Layer 4 of a small transformer language model trained on English Wikipedia (10 layers, counted from 0, width 64).
In attention head 1, each number of a token's query is one row of weights dot the token's vector x. The head spreads its attention over the tokens so far by the softmax of query dot key.

Query weights of the head. A number n stands for (n - 500) times 0.0018.
q0: 567 470 457 656 525 430 654 661 413 562 384 487 369 509 324 427 623 601 568 514 641 488 594 441 456 547 527 559 455 412 460 620 637 412 596 514 472 495 558 498 375 434 520 660 547 592 351 545 541 444 380 412 450 646 454 416 507 440 444 532 497 449 425 380
q1: 409 559 585 568 592 542 526 668 520 552 635 403 325 538 452 570 396 348 505 530 479 530 407 492 604 357 687 297 343 395 322 672 635 386 453 307 644 404 312 570 514 497 427 511 700 460 477 506 649 246 582 664 510 707 414 439 613 459 435 418 534 367 501 460
q2: 450 410 497 470 530 522 459 373 492 405 545 528 612 438 765 420 624 460 438 456 487 613 464 541 499 440 576 521 580 600 637 310 389 520 457 578 516 582 516 511 493 518 486 503 460 560 608 530 374 764 523 686 571 459 420 406 600 610 581 427 687 457 589 515
q3: 675 554 523 402 668 412 499 351 464 491 478 477 509 411 621 467 617 566 413 633 625 395 610 469 397 500 513 599 419 566 544 535 583 607 470 424 642 591 429 447 376 286 500 671 344 402 785 534 495 557 458 526 505 628 458 532 481 360 562 557 318 641 467 409
q4: 549 715 561 489 683 426 433 558 570 295 356 492 335 573 415 320 726 189 659 343 506 380 785 704 537 377 482 531 305 490 315 610 369 431 598 453 490 371 340 492 343 533 486 455 573 480 403 643 560 448 564 456 518 548 535 195 415 486 282 314 615 133 383 680
q5: 451 432 511 597 286 387 422 615 627 651 608 632 570 629 369 749 260 642 611 539 642 341 239 461 622 523 543 663 287 421 415 478 742 468 525 470 448 476 597 456 442 332 441 565 349 445 263 468 689 507 263 695 562 548 567 438 577 600 529 676 468 394 516 542
q6: 389 383 434 508 469 617 465 564 327 539 752 356 555 510 437 527 600 358 561 524 451 373 651 653 496 388 774 514 496 604 388 696 402 504 657 638 574 477 504 549 443 636 663 503 341 512 356 535 410 539 380 498 391 586 535 529 332 469 479 292 579 424 388 536
q7: 712 543 541 534 496 600 497 600 435 499 480 583 558 499 559 334 517 512 602 531 554 808 347 406 653 470 418 567 421 401 636 608 561 354 412 567 450 522 586 530 377 599 629 587 543 400 521 636 467 646 568 478 343 346 459 451 868 686 645 519 682 551 354 537
q8: 452 541 451 559 615 583 391 541 460 420 459 438 505 580 459 490 570 582 515 527 422 580 462 563 484 570 428 626 596 535 461 498 367 485 548 515 537 610 604 622 421 392 640 555 464 445 559 435 405 546 512 481 371 309 331 472 499 610 650 463 583 475 472 500
q9: 647 365 414 610 497 598 487 310 550 549 437 443 536 414 424 416 408 536 334 546 443 508 467 529 360 377 588 492 601 552 670 418 693 667 483 526 405 567 448 611 505 569 519 589 537 514 465 521 426 567 538 557 467 550 653 585 446 444 358 600 731 781 585 443
q10: 510 491 532 490 555 471 422 649 627 543 366 430 600 601 527 321 336 653 539 622 442 566 327 529 473 635 420 498 382 528 747 614 531 676 472 475 259 612 468 352 661 670 644 711 417 666 501 571 457 458 491 272 398 763 554 752 592 680 776 411 595 634 596 437
q11: 398 549 455 430 508 484 566 380 558 503 640 543 405 531 627 480 423 631 506 592 257 459 498 496 468 670 463 481 425 407 446 521 469 598 496 526 473 492 516 416 430 541 407 352 474 480 495 456 389 542 480 403 559 563 408 579 467 559 727 513 454 386 471 508
q12: 538 471 609 590 650 325 516 439 560 485 424 465 209 530 659 414 594 522 483 412 409 560 425 477 585 509 387 549 702 337 434 558 574 567 571 457 398 621 502 627 430 614 353 755 404 521 495 570 529 467 521 483 592 644 517 588 505 360 576 517 549 648 527 399
q13: 451 386 368 500 471 678 410 367 431 620 627 407 496 444 446 478 488 573 519 661 376 744 266 470 501 516 641 470 337 360 621 701 445 750 661 469 401 520 441 659 494 581 668 530 572 457 397 501 418 497 455 466 313 586 518 621 555 702 692 453 620 585 244 275
q14: 421 405 515 531 445 567 526 585 403 483 352 352 553 274 412 449 614 448 471 704 586 453 505 475 371 476 442 393 374 311 426 391 417 481 487 474 456 332 754 558 539 364 648 462 663 283 623 405 550 228 434 393 277 469 496 469 632 764 616 461 412 370 387 407
q15: 206 442 434 757 542 304 503 902 550 445 496 520 593 640 414 498 635 636 295 466 515 361 517 550 643 729 565 560 266 557 457 523 496 607 529 624 533 706 681 566 672 614 543 554 453 671 439 402 589 288 186 567 423 712 552 475 327 582 515 700 784 539 395 452
q16: 536 520 416 611 388 313 432 796 490 523 713 323 541 509 390 714 172 596 623 427 463 381 392 608 602 584 574 721 359 390 317 631 713 394 713 396 498 648 337 523 332 576 624 537 461 541 246 617 596 395 680 536 394 506 499 507 656 407 785 667 531 672 537 691
q17: 496 547 469 487 356 358 459 544 672 597 788 522 599 845 336 698 552 693 738 502 612 563 360 483 400 497 629 577 541 377 459 564 414 249 304 425 390 337 796 399 483 571 448 668 293 408 437 564 492 695 462 571 304 636 381 566 711 737 683 424 551 304 590 600
q18: 821 535 615 537 450 555 284 453 521 320 559 500 376 514 403 814 506 406 381 742 618 486 586 746 434 709 473 550 246 579 573 733 505 602 588 417 470 665 489 500 673 404 434 556 338 291 626 404 571 484 483 395 262 678 392 518 386 514 735 514 782 678 617 632
q19: 331 390 596 555 398 614 427 405 450 408 595 514 448 618 555 585 381 370 467 153 602 332 327 651 624 374 460 351 451 604 490 668 182 383 371 417 303 387 352 545 593 410 751 435 366 610 472 434 438 632 457 574 413 424 464 563 533 704 361 217 141 698 627 438
q20: 456 506 622 507 845 287 442 471 472 275 611 405 364 417 547 594 563 461 461 526 664 767 627 331 456 464 479 522 435 286 251 410 409 643 870 491 395 524 766 503 368 28 625 588 594 240 400 381 615 746 480 564 432 407 436 168 508 294 434 759 595 443 387 672
q21: 490 402 409 390 811 464 637 462 371 618 476 559 315 423 504 407 423 651 658 304 695 573 678 667 461 422 680 489 303 625 356 604 763 476 635 515 604 568 484 423 398 648 650 493 447 390 554 504 536 383 259 364 237 436 528 514 351 488 387 398 396 427 386 768
q22: 337 550 396 493 525 439 473 292 466 465 416 818 298 509 635 646 533 579 640 482 292 619 628 522 556 458 556 625 409 403 761 518 413 562 408 449 443 325 416 579 486 374 600 474 219 589 511 382 407 310 463 379 767 371 591 471 708 403 659 214 690 448 657 635
q23: 429 537 469 342 653 503 559 624 760 410 353 515 453 473 578 532 587 343 700 408 679 444 572 526 511 487 620 414 541 627 423 502 322 507 203 365 562 511 251 680 628 527 658 687 604 552 573 596 287 524 513 343 420 272 498 684 284 477 836 295 506 311 577 293
q24: 422 445 516 501 768 472 579 631 712 339 417 309 417 552 511 637 490 535 433 449 331 553 267 463 260 453 558 534 591 610 274 362 579 296 496 384 678 452 560 501 427 351 493 281 367 351 629 548 482 267 334 451 563 562 473 452 803 582 459 657 522 341 570 650
q25: 454 493 587 293 302 433 451 647 700 268 411 320 603 568 359 248 554 582 500 349 579 369 409 351 453 644 510 511 640 477 801 499 525 392 682 545 336 315 529 324 560 445 550 564 705 658 335 686 291 666 496 384 410 503 570 344 777 393 539 485 917 561 622 346
q26: 272 426 460 521 740 471 667 387 533 724 274 639 527 542 456 401 491 609 453 631 450 538 614 506 496 445 84 535 490 381 628 627 554 418 747 581 239 301 510 437 495 567 324 503 391 540 677 442 578 480 673 473 597 571 731 492 482 542 496 364 692 640 532 440
q27: 791 334 466 578 403 779 601 543 736 429 524 538 561 603 333 699 322 651 401 422 515 696 438 448 394 311 433 338 497 388 455 361 486 571 467 748 361 362 500 487 563 459 363 413 245 337 504 473 319 278 606 636 467 310 566 481 351 366 388 622 340 668 531 270
q28: 489 522 318 494 647 511 570 574 598 499 775 562 685 552 225 284 452 578 636 735 558 780 496 564 597 268 568 339 626 549 773 714 482 694 482 567 322 528 582 669 369 344 710 586 406 489 670 578 330 313 469 613 484 894 331 371 212 381 332 530 561 796 311 701
q29: 406 354 736 300 580 283 575 429 404 669 554 381 301 502 418 495 879 563 632 339 302 507 390 379 655 435 643 450 629 405 618 774 689 765 494 542 674 695 616 335 603 322 338 585 466 382 743 462 469 446 546 385 772 592 644 486 566 640 501 777 378 332 455 490
q30: 735 572 579 532 321 347 628 667 504 315 71 348 622 537 566 496 360 699 600 590 499 373 359 559 495 210 495 305 335 302 430 544 420 390 633 457 646 622 259 671 425 603 288 308 551 554 435 365 392 591 385 258 543 576 634 556 348 320 499 457 520 296 586 726
q31: 490 626 630 435 660 485 593 552 105 423 713 402 601 401 549 534 727 590 437 330 472 280 662 491 258 443 441 576 593 600 549 444 356 315 535 492 540 376 583 499 382 360 641 587 501 316 709 339 301 369 602 769 383 761 422 492 371 276 485 462 614 579 287 295

Each question shows a short text with each token's key, already scaled and adjusted for position as the last token sees it. A number n stands for (n - 500) times 0.0031.

Then comes the last token's vector x. A number n stands for (n - 500) times 0.0071.

0 "k": 448 421 459 400 635 549 420 468 435 445 459 436 697 388 699 508 509 347 615 479 383 476 628 390 417 649 504 595 547 561 662 505
1 "en": 484 486 550 474 512 575 480 429 494 462 443 439 677 447 681 485 532 360 534 488 398 588 598 380 431 552 547 611 543 571 649 504
2 " by": 485 463 476 535 484 487 515 456 521 464 472 415 625 599 529 641 576 490 707 547 445 539 508 815 491 509 693 476 564 516 676 612
3 " other": 557 519 477 522 467 498 557 522 528 471 437 397 686 562 550 528 670 534 643 566 506 537 539 660 466 612 538 492 478 527 672 629
4 " play": 487 603 494 483 394 465 616 612 535 481 426 373 742 475 607 524 624 542 527 688 440 561 522 573 431 637 545 458 555 456 530 597
5 "ers.": 397 534 564 492 497 533 499 563 544 479 417 397 626 602 542 484 578 470 664 567 511 566 569 818 484 591 617 535 466 560 653 576
6 "\n\n": 497 510 509 485 504 488 550 517 558 485 497 394 628 632 515 634 589 465 691 580 420 561 516 828 478 523 700 507 558 497 693 625
7 "S": 481 507 439 493 457 372 609 578 671 420 369 302 830 560 647 473 567 389 604 486 465 602 569 683 454 535 514 514 644 516 594 545
x: 365 441 410 448 799 406 256 583 464 554 482 618 539 628 408 502 543 427 505 462 509 451 192 546 316 306 250 427 507 407 499 730 434 483 601 644 651 556 238 627 692 547 419 611 501 470 719 482 452 617 401 506 447 309 591 700 322 488 557 452 523 507 365 455
Which token does the last token look at most, and with what share of its attention? 6 "\n\n", with about 70%

0 "n": 455 430 506 457 515 584 380 468 423 424 471 420 713 590 715 507 528 467 708 433 371 411 620 483 439 605 438 646 509 633 581 469
1 "ings": 573 423 500 418 506 627 610 508 523 487 411 390 648 607 591 445 565 564 546 559 538 532 623 646 406 651 555 550 581 506 593 505
2 "\"": 494 507 493 518 508 508 529 527 523 505 387 402 707 621 525 616 539 504 738 508 538 525 520 800 522 556 716 479 488 513 649 594
3 ":": 509 487 505 498 501 494 526 523 527 484 461 417 626 589 517 636 573 507 691 531 447 511 492 832 518 502 724 480 548 532 678 613
4 " —;": 442 523 605 462 613 547 439 585 473 494 458 426 721 542 534 594 597 561 633 519 456 478 484 670 620 550 556 436 539 614 588 596
5 " —": 406 480 590 524 571 566 458 629 443 509 441 417 630 575 450 529 561 494 586 513 495 549 494 715 558 535 549 448 538 617 621 547
6 "\n": 517 513 480 499 516 496 492 534 532 521 446 416 622 677 517 645 609 437 666 567 424 565 522 795 504 528 698 479 569 519 700 617
7 "\"": 481 506 522 503 487 411 535 557 590 522 443 330 787 617 559 572 526 479 757 496 551 553 549 726 463 603 654 474 479 535 639 533
x: 360 496 407 506 634 611 242 503 443 627 431 505 419 634 500 622 596 499 546 383 609 525 265 584 383 379 351 517 520 325 422 750 498 481 711 461 558 674 294 795 598 677 377 714 416 463 642 494 384 599 529 550 387 335 595 680 388 628 703 432 684 523 482 467
Which token does the last token look at most? 7 "\""

0 " in": 484 550 503 542 481 495 510 468 522 462 452 414 633 584 557 624 593 496 741 554 430 543 518 810 511 467 657 481 583 485 683 598
1 " D": 489 494 533 511 467 542 522 519 568 466 427 394 777 482 622 507 607 452 634 490 388 413 639 561 410 491 497 564 583 470 560 476
2 "ubl": 577 432 496 515 426 632 432 541 569 374 431 426 850 474 721 474 606 487 538 515 351 447 533 360 433 414 549 515 675 509 412 466
3 "in": 536 539 543 526 563 516 527 438 574 522 517 503 629 537 587 476 417 426 624 582 362 507 609 436 422 500 620 510 640 500 430 511
4 " and": 540 490 488 498 492 484 514 480 517 458 473 432 620 614 527 655 573 480 714 545 416 528 512 817 495 498 693 467 594 508 668 611
5 " B": 557 469 557 587 610 451 498 569 480 519 465 436 679 459 603 544 607 377 726 530 456 477 555 564 486 590 536 543 645 461 637 511
6 "ST": 415 358 557 584 401 534 582 555 523 526 365 412 796 548 591 488 531 431 423 495 427 528 534 525 493 739 475 587 542 403 549 578
7 " H": 504 466 441 545 584 516 510 537 464 465 424 401 667 462 658 579 595 368 696 550 414 467 545 605 418 643 537 556 598 492 537 470
x: 419 357 382 401 740 423 313 680 388 510 470 419 656 533 495 463 636 545 613 413 550 388 190 362 306 456 323 550 522 432 494 619 530 466 652 413 471 719 292 784 528 652 430 567 448 394 647 386 461 499 379 484 442 415 722 592 292 612 403 384 590 516 369 447
Which token does the last token look at most? 4 " and"

0 "o": 475 524 572 459 511 507 462 429 519 457 483 389 676 491 579 365 523 346 581 507 406 546 577 459 415 621 503 498 470 575 612 568
1 " during": 460 488 494 572 523 488 527 465 544 496 443 430 635 605 580 619 600 479 711 603 445 553 508 790 508 489 627 464 634 474 662 627
2 " se": 496 472 520 569 494 582 506 464 526 474 402 352 654 565 640 455 577 416 674 584 465 494 581 733 515 527 388 574 568 420 573 580
3 "lected": 419 458 551 469 518 497 531 500 594 560 471 423 584 576 562 475 586 564 645 622 499 613 579 685 491 460 586 558 600 470 527 600
4 " d": 492 542 499 475 398 538 563 490 587 396 409 369 843 481 668 446 564 532 677 512 391 362 734 633 442 566 526 614 505 467 576 458
5 "ates": 442 543 510 436 491 571 551 446 648 504 464 367 659 604 571 482 538 588 587 540 454 439 490 661 479 583 465 511 527 409 560 546
6 " of": 495 542 488 479 519 482 536 495 532 480 460 410 613 585 553 642 569 502 726 559 446 523 501 803 494 481 669 472 555 512 691 615
7 " her": 497 532 526 475 498 496 582 501 564 470 432 375 719 573 608 563 623 557 734 485 512 571 497 701 544 510 530 475 546 450 724 583
x: 447 441 410 586 637 453 200 705 553 518 502 543 570 525 493 513 654 307 511 364 575 605 280 596 408 302 325 605 568 485 446 597 449 432 762 410 688 626 416 754 641 601 371 538 441 411 788 453 498 573 544 484 351 476 649 602 399 671 592 507 629 536 437 339
Which token does the last token look at most? 6 " of"

0 "ake": 494 479 562 481 454 565 599 377 508 459 479 339 607 545 544 396 537 494 543 497 557 604 544 571 434 675 563 427 549 517 553 530
1 "), ": 494 523 500 532 529 498 522 518 544 468 423 423 684 592 528 614 595 496 690 531 471 539 544 810 534 505 732 490 543 516 662 581
2 "1": 464 537 514 445 453 409 475 511 549 478 390 475 764 554 635 499 524 525 786 483 501 602 449 703 531 487 535 501 466 526 597 483
3 "968": 468 553 547 481 498 443 533 409 632 524 355 469 813 478 573 449 495 382 584 532 466 526 473 635 456 595 599 527 451 514 582 538
4 "\n": 507 483 481 512 507 490 521 514 543 494 457 423 649 664 517 641 609 432 680 550 411 562 534 790 492 531 713 476 564 501 694 627
5 "- T": 460 496 553 580 487 449 610 570 661 436 474 389 856 510 597 469 605 369 652 464 368 458 653 600 418 629 594 460 549 502 634 572
6 "re": 425 505 601 490 415 422 441 477 471 401 392 349 843 488 737 525 461 441 526 474 376 457 477 454 445 500 359 545 664 571 597 502
7 "-s": 498 399 437 493 354 413 462 553 529 397 485 329 753 573 589 403 600 428 630 529 379 550 628 565 471 616 573 564 576 475 602 569
x: 354 397 453 516 753 448 240 606 447 551 457 480 649 600 527 555 448 557 497 432 641 401 333 460 396 412 258 479 448 420 586 635 474 418 615 536 704 612 212 877 615 547 420 566 568 374 673 570 507 555 317 537 320 407 463 807 487 440 545 384 634 513 484 401
Which token does the last token look at most, and with what share of its attention? 4 "\n", with about 80%

0 "as": 450 509 603 468 528 555 575 433 536 516 492 387 617 551 584 319 594 383 598 551 428 563 562 468 420 570 575 513 558 424 567 596
1 "ing": 491 524 564 514 543 579 586 441 532 521 390 439 632 620 605 452 621 494 654 522 535 606 650 618 459 584 572 484 563 428 621 556
2 " its": 469 502 487 519 506 501 541 487 517 435 432 414 673 593 554 626 607 530 708 532 459 528 516 812 534 507 660 488 555 501 685 608
3 " st": 534 587 527 452 411 506 577 504 567 411 448 430 752 453 613 464 549 533 630 499 434 499 648 677 393 652 551 474 577 438 521 492
4 "ream": 452 534 537 528 318 543 639 480 597 496 336 378 810 496 630 462 533 536 523 458 506 484 550 603 415 678 506 558 523 448 507 507
5 "ing": 483 469 493 522 412 512 628 530 576 463 350 378 722 550 634 547 567 535 619 536 532 524 643 687 435 627 539 492 515 438 630 500
6 " popular": 482 447 440 474 394 509 578 488 536 451 410 364 774 524 607 495 631 594 539 609 543 511 575 634 465 655 645 520 567 442 530 603
7 "ity": 538 440 528 526 366 469 661 451 548 473 507 376 710 603 508 395 573 610 555 602 473 527 561 717 467 672 577 485 552 361 522 508
x: 342 499 520 578 536 373 416 560 589 589 396 445 604 490 488 458 671 385 600 431 694 573 327 576 464 248 300 487 610 375 434 621 597 387 645 480 542 602 503 793 741 569 661 631 417 485 695 411 424 545 471 531 333 392 597 654 367 427 769 514 721 341 362 325
Which token does the last token look at most, and with what share of its attention? 2 " its", with about 90%

0 " he": 475 513 510 484 473 506 516 548 478 417 431 415 645 536 632 551 520 470 757 589 489 525 460 704 522 544 545 520 572 498 669 593
1 " became": 530 502 539 500 536 538 561 556 551 449 451 406 668 561 580 558 601 538 647 548 532 548 462 725 473 531 704 452 560 519 590 676
2 " a": 477 507 491 498 508 491 532 508 531 435 452 413 638 587 541 618 594 518 730 568 468 542 496 834 505 484 679 495 570 507 681 619
3 " f": 473 527 545 495 371 505 481 545 540 424 398 334 718 486 644 484 570 540 707 513 503 447 487 656 571 569 593 586 524 500 514 529
4 "ree": 432 568 549 503 432 565 557 544 580 544 330 441 665 518 585 450 430 584 489 570 468 443 453 653 527 582 425 530 601 483 573 526
5 " ag": 470 518 550 471 448 599 646 543 646 423 402 377 745 555 731 409 557 491 670 474 462 466 532 624 518 548 463 535 646 470 566 656
6 "ent": 391 493 605 502 409 491 723 553 659 504 457 389 742 502 650 377 496 502 574 725 285 499 668 600 401 524 436 526 614 383 589 643
7 ".": 489 467 529 506 489 495 531 512 557 467 473 399 605 626 527 616 589 491 721 555 425 537 503 862 506 511 674 500 561 511 663 611
x: 345 402 371 519 713 482 351 537 440 533 454 529 563 559 495 585 673 389 370 436 463 674 326 530 428 438 433 671 455 419 449 702 427 485 745 511 649 628 431 864 516 625 347 570 373 479 638 457 475 602 508 539 382 367 609 565 397 544 758 575 791 457 292 376
Which token does the last token look at most, and with what share of its attention? 7 ".", with about 60%

0 "ap": 459 361 520 472 532 593 621 427 554 435 455 421 784 452 635 306 484 439 486 521 392 541 511 524 351 708 613 491 567 556 496 563
1 "es": 529 432 560 502 484 642 634 471 500 441 405 384 717 555 581 373 542 432 608 515 402 575 643 598 427 654 568 537 500 474 605 526
2 ", with": 484 484 497 525 498 484 539 482 528 455 455 413 620 589 536 647 597 493 705 556 448 539 492 831 506 511 680 495 576 512 686 621
3 " se": 526 505 496 561 479 607 496 463 497 447 420 333 637 560 630 466 581 418 651 558 473 516 553 683 540 530 387 575 537 459 616 561
4 "lected": 484 423 556 497 524 511 537 504 581 543 467 423 596 569 562 511 588 553 643 601 494 605 549 707 507 474 602 552 592 493 573 589
5 " details": 456 555 499 436 433 507 595 413 615 436 427 287 794 577 568 480 548 552 546 615 498 499 672 662 461 647 608 477 452 431 615 551
6 " and": 498 517 483 496 495 472 536 484 537 454 448 415 638 590 546 634 572 509 722 551 437 509 498 849 487 520 683 474 561 510 658 591
7 " chart": 545 368 567 554 329 487 557 604 502 519 408 403 816 605 545 444 651 611 521 623 495 543 550 634 545 658 490 531 575 484 520 533
x: 427 448 348 561 603 366 372 655 558 610 451 593 464 508 438 565 668 593 690 435 623 492 376 517 444 184 359 496 635 417 304 686 461 451 553 341 575 613 349 869 682 667 535 508 496 367 626 503 437 542 423 576 386 440 570 516 363 456 724 480 629 504 417 204
Which token does the last token look at most? 6 " and"

0 " is": 508 516 506 511 500 532 554 507 544 404 443 388 682 572 576 599 572 509 711 506 472 541 510 782 497 513 707 473 559 510 650 644
1 " one": 572 499 532 458 553 514 554 554 523 477 423 396 626 577 554 580 637 524 665 556 547 544 479 703 517 597 466 518 491 543 656 631
2 " of": 473 483 489 517 497 474 537 490 532 469 451 408 616 579 548 646 564 502 711 555 452 534 495 812 498 500 683 479 552 523 692 613
3 " five": 479 521 526 497 470 500 520 503 552 473 413 388 685 549 574 572 624 527 614 573 502 517 502 688 518 546 417 516 449 520 672 581
4 " former": 499 464 511 550 486 457 600 496 550 440 453 413 679 552 615 582 687 469 631 582 451 550 499 638 457 566 557 532 581 469 598 635
5 " T": 466 476 546 554 585 451 582 597 562 474 475 371 764 426 564 513 608 397 670 506 417 473 619 576 431 631 512 480 529 476 601 559
6 "ro": 476 519 551 569 507 349 500 453 454 456 334 346 846 480 707 545 569 366 574 430 335 463 446 463 362 577 304 488 572 495 535 492
7 "j": 501 472 509 568 377 473 539 430 517 556 503 398 669 427 623 361 478 382 520 505 357 581 576 421 458 603 488 526 437 421 638 577
x: 444 365 370 544 577 505 392 654 526 542 371 592 558 531 540 670 511 616 708 389 477 323 345 501 379 416 242 667 378 595 532 775 535 400 742 676 535 585 328 735 642 608 548 617 651 508 731 419 428 454 501 430 468 640 557 627 359 495 563 507 798 598 567 414
Which two tokens does the last token look at most, in order? 2 " of", 0 " is"

0 " y": 345 432 504 513 549 485 404 442 418 432 456 380 555 443 667 410 583 403 679 532 364 476 496 499 538 630 441 581 459 551 705 538
1 " T": 529 398 543 418 592 404 513 565 486 515 476 411 658 400 566 464 609 335 682 493 354 450 592 451 450 600 461 517 507 538 637 514
2 "ri": 606 487 524 428 489 489 514 401 529 408 386 391 844 369 718 449 489 309 461 431 280 483 501 475 326 563 287 454 623 417 636 553
3 " Ad": 592 516 490 508 549 510 499 563 511 530 438 486 703 473 637 445 519 362 591 454 359 510 641 484 382 557 550 466 556 470 517 544
4 "er": 562 550 483 574 538 566 419 472 487 405 488 550 708 527 581 428 530 380 693 474 346 477 568 506 408 621 525 513 516 398 592 496
5 "yn": 415 500 482 594 352 641 568 459 515 529 561 487 687 572 513 372 562 520 658 368 344 523 571 531 392 627 501 576 492 448 524 559
6 " (S": 456 473 401 468 441 586 421 595 501 432 429 427 713 598 552 521 680 415 627 436 454 573 630 655 491 561 635 533 638 484 559 569
7 "ong": 504 583 466 573 488 598 528 487 589 627 443 450 568 550 588 507 527 481 616 421 518 520 495 473 488 523 506 493 458 478 495 516
x: 380 508 406 611 554 250 352 677 437 513 301 685 575 577 532 571 553 384 661 363 621 452 434 484 416 471 470 640 558 639 603 705 511 551 655 577 584 707 325 766 623 634 394 442 572 423 843 451 472 280 424 457 433 416 710 694 518 572 465 371 601 604 434 428
Which token does the last token look at most? 6 " (S"

0 " expl": 508 371 594 535 599 623 595 421 623 369 450 385 758 507 658 325 539 573 580 375 559 538 476 630 447 592 699 492 527 529 473 630
1 "or": 538 442 607 563 603 599 586 410 631 475 452 515 630 555 622 299 515 531 683 392 465 530 433 556 434 527 652 568 508 402 455 579
2 "ation of": 472 472 485 521 480 491 548 462 536 464 451 411 620 605 532 636 581 514 707 549 447 538 506 814 501 484 669 477 561 495 679 620
3 " an": 483 497 497 524 471 467 556 484 551 416 444 400 697 584 562 590 640 525 720 507 449 538 492 770 503 509 626 518 581 490 681 614
4 "x": 458 530 601 496 383 576 556 553 571 476 389 427 779 528 560 382 531 551 561 555 446 471 578 588 527 546 457 554 549 389 568 526
5 "iety": 445 502 558 494 448 604 609 481 538 545 422 462 719 568 445 427 543 571 519 505 541 503 528 673 448 602 467 484 532 442 556 576
6 " and": 496 532 495 482 497 486 530 490 528 460 464 417 621 610 535 652 572 507 717 546 439 528 505 832 504 497 684 470 580 506 671 614
7 " p": 502 440 535 581 457 498 503 586 561 436 506 440 709 425 657 432 581 528 621 536 408 442 581 636 474 556 603 593 604 501 626 508
x: 402 374 343 473 600 469 388 658 496 523 421 417 568 439 386 544 661 481 512 463 614 500 183 414 357 471 197 527 519 441 391 557 343 397 614 332 491 603 313 890 545 578 341 550 507 534 726 466 532 602 248 472 414 399 588 605 364 510 605 479 669 570 410 549
Which token does the last token look at most, and with what share of its attention? 6 " and", with about 40%

0 " an": 508 493 514 507 454 482 537 485 531 429 434 414 699 563 544 591 629 526 724 514 442 530 481 775 509 521 624 519 554 477 672 610
1 " E": 513 477 493 466 486 451 458 510 488 554 486 433 692 469 489 483 634 494 761 460 413 501 503 638 497 523 477 543 572 389 533 514
2 "isted": 462 511 470 414 533 510 608 514 625 552 493 511 715 568 545 426 529 511 505 541 434 547 643 589 506 563 619 480 464 407 493 588
3 "d": 500 558 566 540 512 561 575 487 601 459 386 497 802 559 642 389 425 503 650 558 463 409 666 611 324 609 528 555 599 602 406 540
4 "f": 468 640 542 419 529 547 350 497 424 477 402 479 741 500 676 530 459 558 704 554 409 317 553 479 457 599 532 621 496 496 456 524
5 "od": 400 430 574 555 579 643 611 471 608 470 465 486 786 463 602 367 479 535 546 353 500 477 610 513 256 647 523 520 641 522 477 466
6 " ad": 368 383 529 488 407 507 538 563 532 437 456 442 804 461 606 344 510 499 614 435 400 484 617 583 399 620 623 470 509 505 517 578
7 "j": 484 539 431 543 349 569 556 275 565 450 528 439 682 486 674 327 510 514 733 430 394 402 527 634 454 529 481 511 475 339 522 430
x: 418 446 403 436 517 475 469 618 611 563 222 594 731 409 595 550 611 388 566 440 496 362 327 589 359 375 339 510 322 501 475 809 474 418 659 605 415 661 620 782 583 611 281 606 561 594 701 301 547 425 500 508 363 535 417 750 283 482 572 544 639 544 538 407
Which token does the last token look at most? 0 " an"

0 "isc": 418 422 503 480 396 745 577 336 593 361 411 285 823 596 654 319 543 467 548 529 468 507 579 571 237 610 440 502 524 365 506 627
1 "ography": 533 447 504 499 472 606 676 411 640 493 494 390 757 556 540 447 556 562 580 547 476 494 585 697 401 700 617 507 459 385 564 622
2 " ==": 635 481 471 439 436 598 657 509 606 478 418 302 766 582 582 472 553 477 615 626 497 504 559 765 404 568 594 473 445 407 556 620
3 "\n\n": 498 485 484 494 498 492 557 487 563 464 489 389 636 636 520 639 593 475 703 576 421 556 536 835 473 521 710 503 566 505 678 621
4 "===": 526 539 501 427 388 429 638 488 710 429 400 273 947 583 696 552 546 412 681 520 405 521 548 737 484 557 574 465 456 465 648 538
5 " M": 502 525 414 511 605 403 499 509 559 413 460 353 714 520 623 528 593 414 712 577 487 525 545 698 432 571 539 533 610 545 611 532
6 "ix": 561 431 480 584 391 367 528 509 521 564 397 394 757 524 534 415 517 492 526 503 388 590 397 518 558 575 360 619 551 483 499 578
7 "t": 527 504 471 584 597 505 555 556 480 573 409 459 701 526 622 429 489 485 605 604 421 488 678 587 450 648 463 562 569 490 572 552
x: 293 424 498 529 548 241 560 645 541 676 509 595 524 583 503 460 629 502 520 463 670 462 473 514 204 368 334 482 480 361 569 618 416 578 597 558 537 535 318 736 537 562 474 612 419 446 775 452 453 533 391 488 394 387 608 725 297 735 685 459 811 599 479 318
Which token does the last token look at most? 3 "\n\n"

0 "is": 473 511 577 520 513 687 594 339 589 430 483 350 698 640 598 326 612 478 636 452 470 599 626 550 374 485 573 529 582 372 569 525
1 "ation": 467 508 513 505 428 542 560 393 577 492 415 419 698 603 545 451 551 487 679 536 475 573 594 691 509 523 560 474 562 402 587 539
2 " |": 483 490 507 479 486 467 528 522 532 491 423 410 606 624 549 641 571 495 683 549 432 518 527 823 511 493 718 484 532 499 673 625
3 " Year": 529 507 499 409 508 603 552 473 588 508 435 451 823 574 555 513 563 528 537 573 408 506 595 578 516 486 484 437 620 429 520 570
4 " | W": 457 523 600 460 551 520 456 592 525 506 391 432 701 578 612 632 588 515 588 624 465 500 669 736 409 512 588 410 630 517 514 630
5 "ork": 442 452 623 557 431 496 620 616 580 602 401 471 666 441 556 501 517 550 461 557 424 525 433 587 455 608 507 512 643 429 459 492
6 " | C": 375 383 580 524 503 488 474 641 477 406 437 356 750 558 597 535 616 472 604 596 379 447 601 663 440 593 615 524 602 504 590 560
7 "ateg": 564 414 579 529 477 567 635 582 637 467 462 371 711 537 666 489 544 573 486 612 446 525 508 562 464 599 445 580 631 431 487 540
x: 247 489 371 681 556 403 431 719 485 557 292 669 509 582 388 508 599 321 657 467 451 361 344 511 524 508 467 328 446 490 490 658 371 598 473 439 435 666 497 856 462 488 596 507 571 433 706 512 530 382 422 505 496 539 819 589 404 453 730 379 699 637 348 387
Which token does the last token look at most? 2 " |"